Layer 9 of a small transformer language model trained on English Wikipedia (15 layers, counted from 0, width 64).
A neuron's activation on a vector x is SiLU(gate . x) times (in . x), where the dot is the dot product.

Input weights of the MLP neurons that the questions are about. A number n stands for n times 0.023.
n1 gate: 5 -20 -16 -19 -56 -15 16 1 -4 21 5 -18 2 -13 21 17 -1 29 29 -26 -19 47 39 5 0 25 24 8 36 -7 -14 -18 -50 20 37 -19 -7 10 -1 -15 -14 -42 15 10 18 -14 12 -12 15 -27 18 -13 -8 16 3 -38 -1 -16 23 9 35 -29 2 42
n7 gate: -13 -39 2 21 -30 -23 33 22 -18 19 22 28 -11 -8 8 -22 17 -22 -21 3 15 -30 -41 27 -7 30 0 1 -40 -10 -21 36 38 11 -42 -15 29 -7 -21 15 48 -20 -18 -61 22 -8 1 26 -11 -9 58 52 46 -2 8 -11 25 -38 -20 -14 -2 18 -4 -15
n45 gate: 31 -18 -8 19 -10 6 -15 37 4 -2 -12 -17 18 5 0 -25 -15 7 12 -15 -19 27 27 -2 -1 -33 19 -8 -16 -21 9 -11 -17 26 8 -10 3 7 4 1 1 22 -14 -6 6 15 1 12 -15 -26 19 15 2 -2 -10 -35 2 13 -9 -5 -14 10 19 3
n72 gate: 7 -10 -33 -34 -13 36 22 13 19 18 30 52 -12 -7 45 -23 29 -32 -13 -43 -7 -25 -28 22 43 15 3 -22 -2 -24 22 -24 3 20 -41 -23 11 22 -24 16 -18 55 -33 -13 -12 28 -3 17 22 45 6 42 40 7 -39 5 -30 0 -2 -45 -15 -1 -11 38
n123 gate: 38 43 8 -2 9 -52 20 -6 18 -21 -35 -20 16 -29 4 29 31 53 37 -38 -32 -9 -40 -3 16 -44 3 -20 6 7 25 3 7 -6 37 7 -13 -22 16 -1 -14 -5 -5 -8 54 -3 6 58 -54 7 -18 6 -2 15 47 -18 -37 -34 32 -39 -2 -16 -4 -3
n124 gate: -16 -30 -23 16 19 17 -37 10 17 -9 25 -9 13 -28 -4 58 2 28 31 33 44 -4 -42 -5 -6 15 8 2 -3 37 -34 19 -38 26 -29 -15 11 -2 2 12 14 -52 12 14 52 -53 -1 -3 4 19 9 -5 14 14 -6 -2 1 -7 -24 -2 -1 16 -5 9
n131 gate: 16 19 18 -15 -49 -24 46 -10 -35 -30 7 19 -25 14 28 -10 7 -6 7 -13 22 -1 -31 -24 -16 21 25 -2 85 21 11 -41 2 -28 6 51 -18 6 -24 -52 -8 29 11 -31 -1 38 -8 25 -19 -15 -19 1 10 -26 28 -30 41 38 -37 -10 27 43 -57 6
n134 gate: -3 15 -11 -10 -23 6 -18 1 -14 -18 -14 5 -21 -38 -14 46 37 -1 -17 -3 38 -34 -9 8 22 12 25 18 -27 -20 11 -27 -6 25 -6 -45 -7 -16 -26 23 -5 35 -30 10 -12 13 -5 -16 18 -2 -4 29 -47 29 -9 -5 -28 7 12 -9 -8 -4 55 13
n146 gate: -48 -3 5 -6 7 31 13 -19 11 4 -10 -23 39 10 -4 15 -26 21 -11 -43 28 -10 -1 -5 -24 15 -16 56 -34 -20 -5 -22 -30 -54 11 -12 21 -16 -17 -39 19 19 8 7 -31 22 31 68 12 -54 -53 -36 0 11 -20 16 -42 8 -3 -29 19 -11 22 -7
n147 gate: 5 1 -13 4 48 27 -31 -19 29 -8 27 -11 -29 -13 36 17 -4 -27 -15 12 -10 19 2 31 21 38 -35 -24 18 13 0 1 20 -22 20 8 -4 -11 2 -9 -12 51 21 -13 -20 33 -9 -22 -8 52 -24 16 2 -31 7 42 17 0 -11 -2 -6 -4 -21 -39
n164 gate: -34 40 -10 -12 -13 -28 4 3 20 25 38 7 -10 5 50 -28 -19 21 -4 13 -17 -6 13 -37 10 -7 2 -10 -6 2 -14 -11 -23 -19 -5 -32 -20 15 -66 7 -13 -17 2 17 -18 15 -7 8 51 -12 -36 -13 29 25 21 -5 15 20 4 23 62 -49 -15 -3
n173 gate: 56 -26 -3 -11 -5 -8 59 19 -38 -1 -7 -13 60 -10 -15 -13 11 9 36 -15 0 16 -14 -49 1 -31 -27 42 23 13 -10 1 32 -12 32 -8 24 -26 -30 -22 8 36 24 -7 -46 30 -48 -7 15 8 -1 -40 -27 21 -9 -18 5 5 -42 -39 8 -30 -23 34
n181 gate: 12 4 1 -24 2 21 21 -35 8 -16 18 31 0 -19 48 47 5 -14 -60 -56 -48 23 -9 39 -1 21 -36 -70 51 -39 58 -2 -44 -36 -22 11 -12 23 52 -34 -5 42 44 -31 4 15 7 -6 -9 26 38 -14 -17 -45 -16 -17 -10 16 -33 -17 25 3 -26 -18
n182 gate: -27 2 -39 4 -4 2 -8 -1 -12 25 -53 -31 19 -7 7 -21 19 9 51 6 13 -18 -18 47 35 65 -41 -65 19 -14 -50 -25 -3 -16 -34 12 29 -6 20 -17 12 -10 -12 48 -57 16 24 -50 43 -31 13 -15 -46 -21 -37 -17 0 29 14 -32 5 -15 -16 8
n1 in: -41 17 41 -8 -7 -37 -15 -29 46 -2 -1 5 -24 3 16 -22 -19 21 -1 -10 -41 4 -25 25 -54 -15 -25 11 39 -2 -20 -5 -15 -42 19 -28 4 -11 -3 15 -3 -46 16 2 -16 -41 -2 24 -6 -25 -13 -28 -34 8 34 6 -9 18 29 19 27 -11 -20 -23
n7 in: -22 15 43 -16 5 -14 5 -53 36 1 -24 -26 13 42 46 -23 -5 -24 -18 24 11 10 1 -17 16 37 -43 -4 -16 -1 23 18 -4 -3 48 38 12 -25 -72 46 2 -3 24 -20 -15 -30 19 52 -33 -7 -15 15 -21 -9 19 38 30 11 7 4 -20 19 20 12
n45 in: 2 -12 16 15 -12 -2 31 -55 -33 -33 -13 17 26 3 12 0 8 4 -24 -9 7 29 31 17 -15 -2 7 28 19 14 11 -19 -9 14 -36 -4 25 -28 21 -3 -34 48 -31 -10 -9 20 -2 -27 -19 -16 12 24 -17 -7 -10 -4 -53 27 -22 -20 8 -10 14 28
n72 in: 1 46 -72 -49 -20 23 2 -13 22 -3 23 43 -10 -3 3 -8 -23 5 62 -9 18 43 -34 -26 22 48 5 -4 8 -20 -22 -24 -16 -6 -8 -16 7 -23 -35 39 -37 0 -6 53 -31 8 29 -16 20 64 9 -6 -6 -26 19 26 -11 22 10 -51 35 1 -48 19
n123 in: 61 -39 5 7 -47 -9 17 -19 -57 -34 15 -23 -10 6 3 -31 48 -1 20 44 -3 13 -7 -1 7 4 -19 3 4 -28 -16 -32 9 -31 -17 23 -3 -4 2 -6 6 -27 18 -34 -27 5 20 -38 -15 49 17 7 1 21 -3 11 -5 5 12 13 -65 54 2 -9
n124 in: 35 -55 18 -8 35 26 31 -19 12 4 -33 12 -10 -5 -11 17 -43 7 45 31 -16 -10 7 -24 8 -12 3 24 -41 25 40 14 -24 12 35 35 -12 54 -21 -10 15 39 -7 36 31 7 26 -18 -10 -36 -1 -21 -42 -7 15 16 -8 -12 8 -22 -36 12 -7 -28
n131 in: -15 -2 -18 -6 -43 -39 -10 1 7 -19 -12 19 8 6 -11 -36 -90 -20 9 -23 -32 -11 -7 -1 -8 3 31 -16 -76 -4 17 -36 -19 -41 -3 -77 26 36 38 -35 -9 -13 30 33 61 66 5 -60 0 8 35 13 -11 -6 -60 22 -16 -15 -22 17 -4 5 33 -54
n134 in: 13 6 -12 -31 -22 -34 18 28 -14 -7 -4 -26 -35 0 9 -16 4 -34 -4 -30 31 -10 20 37 17 -8 5 -37 3 27 16 -18 13 -22 7 -23 -14 15 -37 24 32 -19 33 -4 27 12 -1 3 40 32 -24 -28 -22 26 2 43 8 -29 31 -18 15 35 -36 -6
n146 in: -30 66 -25 13 23 14 -8 -19 -8 -13 12 -37 14 -13 5 -54 -28 -4 -7 28 -30 21 1 15 13 11 -2 -9 6 -13 39 -19 -16 -5 -52 -2 -46 -4 2 -25 0 14 19 10 -12 44 56 -32 9 16 -2 9 -12 -13 9 -39 34 6 -38 -9 36 21 48 18
n147 in: 4 0 -8 19 -32 -15 5 -11 4 -30 -17 12 8 -28 15 -15 -2 16 16 39 -30 -22 -17 27 -8 -19 6 -16 -30 -20 -29 -48 2 59 40 11 31 53 27 3 38 6 43 12 -23 -5 -40 22 -13 1 11 -43 7 22 -29 -36 -2 51 77 -32 38 6 0 30
n164 in: -3 -20 -9 -47 11 -14 -10 -40 40 7 14 -3 -47 -54 33 -4 5 5 -15 33 -6 -47 -25 4 -7 -19 -15 -1 17 23 10 -28 13 64 -25 11 37 -14 18 -4 -21 -19 -9 36 -4 -36 4 6 22 12 -33 -47 -10 32 22 35 16 26 13 -16 47 -17 19 -3
n173 in: 17 -10 23 23 -21 -5 53 -44 33 -3 14 -27 5 -9 54 -35 -7 -47 18 -5 -15 -20 34 29 47 4 -28 -23 1 7 -20 -17 11 9 9 7 32 -22 5 -7 5 28 3 7 17 26 3 -45 56 -14 24 -1 44 -96 20 0 62 15 -16 -30 7 -17 27 -50
n181 in: -61 23 46 -18 24 38 -11 -20 -25 57 -12 2 20 7 -19 10 8 24 15 2 -3 -30 27 34 -1 -41 -17 8 -29 30 -4 -20 19 -16 2 28 -5 -9 16 -3 15 -27 -1 43 16 38 4 15 18 -31 2 -38 25 35 -3 4 -15 -55 -9 30 -30 53 20 -12
n182 in: 10 -8 -25 -73 -26 -88 28 14 14 40 -34 -23 -36 1 2 -11 36 3 -6 76 -31 9 -5 -6 -43 -27 -21 -70 12 0 -33 -25 35 4 -20 22 -5 -26 -4 -14 -42 -19 -12 -2 -3 27 -52 -36 -1 -24 -20 7 -2 -26 9 -2 8 33 7 -11 29 27 -3 -30

Each question shows a token from some text and the vector x that enters the MLP there. A number n stands for n times 0.03.

"ra": 10 0 1 -4 1 14 -37 0 10 -10 18 14 10 16 -17 -23 -9 25 -1 -12 -36 -4 26 22 -4 2 -31 14 -28 7 5 6 -8 30 13 22 -8 8 -11 0 -4 -2 1 3 6 -31 -4 -20 -28 -1 -13 3 -3 -13 9 6 -22 18 -26 -14 -6 34 -11 -33
The two highest activations, in order: n124, n181

" o": 6 -19 29 -9 8 12 3 4 11 -6 -9 34 -6 14 10 -20 -20 2 -6 -1 -22 -20 16 -12 -20 -4 -8 -14 -23 -7 20 22 16 36 -8 18 16 -15 -1 -7 19 5 -9 9 -2 -18 14 -43 -27 -9 22 -4 -2 -12 14 3 1 21 4 -13 7 19 -10 -24
Which neuron lights up most? n7

" r": 9 5 12 14 -7 11 -12 20 47 -21 1 14 10 5 -32 -23 -3 3 -5 13 -8 -4 24 -7 -23 1 9 -1 -35 7 19 17 -24 30 5 -14 -38 -23 6 -6 0 9 -18 -4 -22 -22 -6 -5 -13 8 -8 -5 1 -9 14 1 -34 -4 -5 2 -7 30 -24 -24
The most active neuron and its activation: n164, at about 0.52

"ay": 11 1 20 25 8 -11 -17 -9 7 -26 6 -9 -8 -1 -9 -8 1 4 9 -26 -9 3 47 -3 5 -15 25 11 -3 15 -10 4 14 44 16 12 6 6 2 -27 35 -3 -1 -17 -13 -12 31 -26 -5 9 -6 -9 -6 13 0 -11 7 8 -28 -16 -21 16 19 -9
The three highest activations, in order: n45, n173, n182

" a": 1 21 17 12 -2 -3 -17 8 2 -22 10 14 -21 8 -13 -21 -14 12 -1 -3 -16 -12 52 12 -9 13 -27 -1 -2 -6 25 -11 18 51 13 -22 2 2 -8 -23 3 8 -16 4 5 -2 -4 -16 -31 2 6 -14 -5 -12 4 2 4 9 3 -2 -33 22 -16 -12
The three highest activations, in order: n147, n45, n72

"way": 17 16 11 20 6 -8 -45 -13 12 -1 3 -13 8 35 1 8 -5 10 -7 -11 -21 5 46 -9 7 -28 17 18 1 2 0 14 7 40 7 -7 -1 -6 0 -23 16 -11 3 -22 -18 -12 4 -3 -14 30 -31 12 -17 11 -6 -7 -4 -7 -18 -21 -17 12 2 -7
Which neuron lights up most? n45

" It": -4 19 18 -8 12 6 -23 -6 8 19 7 -15 -10 19 -3 27 -2 -8 -1 3 -22 -2 38 5 -15 1 -11 -13 -11 14 29 8 34 41 -6 24 7 -12 -3 -26 -2 -3 2 -22 -8 0 20 -26 -19 22 -5 -10 -9 3 21 -3 -32 -6 -13 7 -34 10 -14 -11
The most active neuron and its activation: n181, at about 6.3

"-": -15 32 12 10 -7 20 3 9 12 -5 -1 17 12 36 7 -19 -33 -4 -2 -7 -13 -2 34 -8 -6 -15 20 12 -24 -14 29 -1 -12 21 15 13 -27 4 -15 -8 17 -20 15 -6 -14 -16 4 -38 -16 8 -29 0 10 2 32 5 -21 15 -2 -17 -18 5 -15 5
Which neuron lights up most? n146

"he": 0 -5 18 2 4 16 15 -13 20 -16 -6 -18 1 25 -11 13 -10 9 4 -16 -22 -23 40 3 12 -8 -13 37 -10 4 6 15 5 26 -6 -3 2 7 -26 -14 10 3 4 17 -5 0 2 -55 0 -11 -21 15 0 -2 15 -13 5 9 -15 -28 -11 26 -31 -33
The most active neuron and its activation: n173, at about 7.4

"8,": 17 16 17 2 -4 -11 -3 -5 39 -33 8 8 -28 2 -17 4 4 -11 -12 -16 -11 -17 40 -19 -5 -4 2 6 -37 21 11 -27 1 38 1 5 0 11 -9 -8 -3 11 -18 -30 2 10 17 -35 -14 15 -5 -7 -14 -1 7 2 -9 20 6 1 -26 11 3 1
Which neuron lights up most? n45

" at": 0 24 11 19 1 14 -6 -7 22 -28 9 12 -10 -9 3 6 -26 -20 6 -9 -4 -12 26 -11 1 -8 -6 18 -37 20 -2 9 19 43 -2 -7 -8 10 18 -26 21 -16 -15 -9 -18 -1 22 -40 -23 10 1 7 -7 -26 3 -6 -3 16 13 -5 -7 -12 -14 -7
Which neuron lights up most? n147

"s": 12 4 1 12 -6 6 32 1 32 18 -14 15 13 15 -21 -1 -25 5 -8 -24 -19 6 25 -14 -18 11 4 -5 -23 -1 5 11 5 38 -11 -16 15 7 -18 -1 4 -40 10 6 -14 -4 -8 -8 -23 13 15 -23 -7 7 -1 12 -9 18 17 -24 -24 17 -18 -29
Which neuron lights up most? n7

"ch": 27 -4 14 23 21 -9 24 -6 18 -13 6 -29 8 12 -17 -9 -22 -29 0 -19 -18 -11 -3 6 -14 -9 31 17 -16 4 22 4 -9 35 -11 -15 -14 -4 -17 -12 -8 -19 -4 34 4 -12 24 -10 -19 14 -21 1 14 -1 7 9 -14 -2 7 -26 9 24 -11 -10
The most active neuron and its activation: n124, at about 1.5

" inter": -15 25 17 13 -13 -19 -14 4 -1 9 -2 -6 -1 26 -4 -1 -11 8 5 -22 -40 -11 15 8 -10 0 0 8 -34 -1 29 8 -4 22 3 0 -9 9 -5 -15 32 -6 -13 12 -20 -3 6 -34 -15 12 11 -27 6 -14 9 29 -8 21 5 -13 -38 19 -2 -4
The three highest activations, in order: n164, n72, n182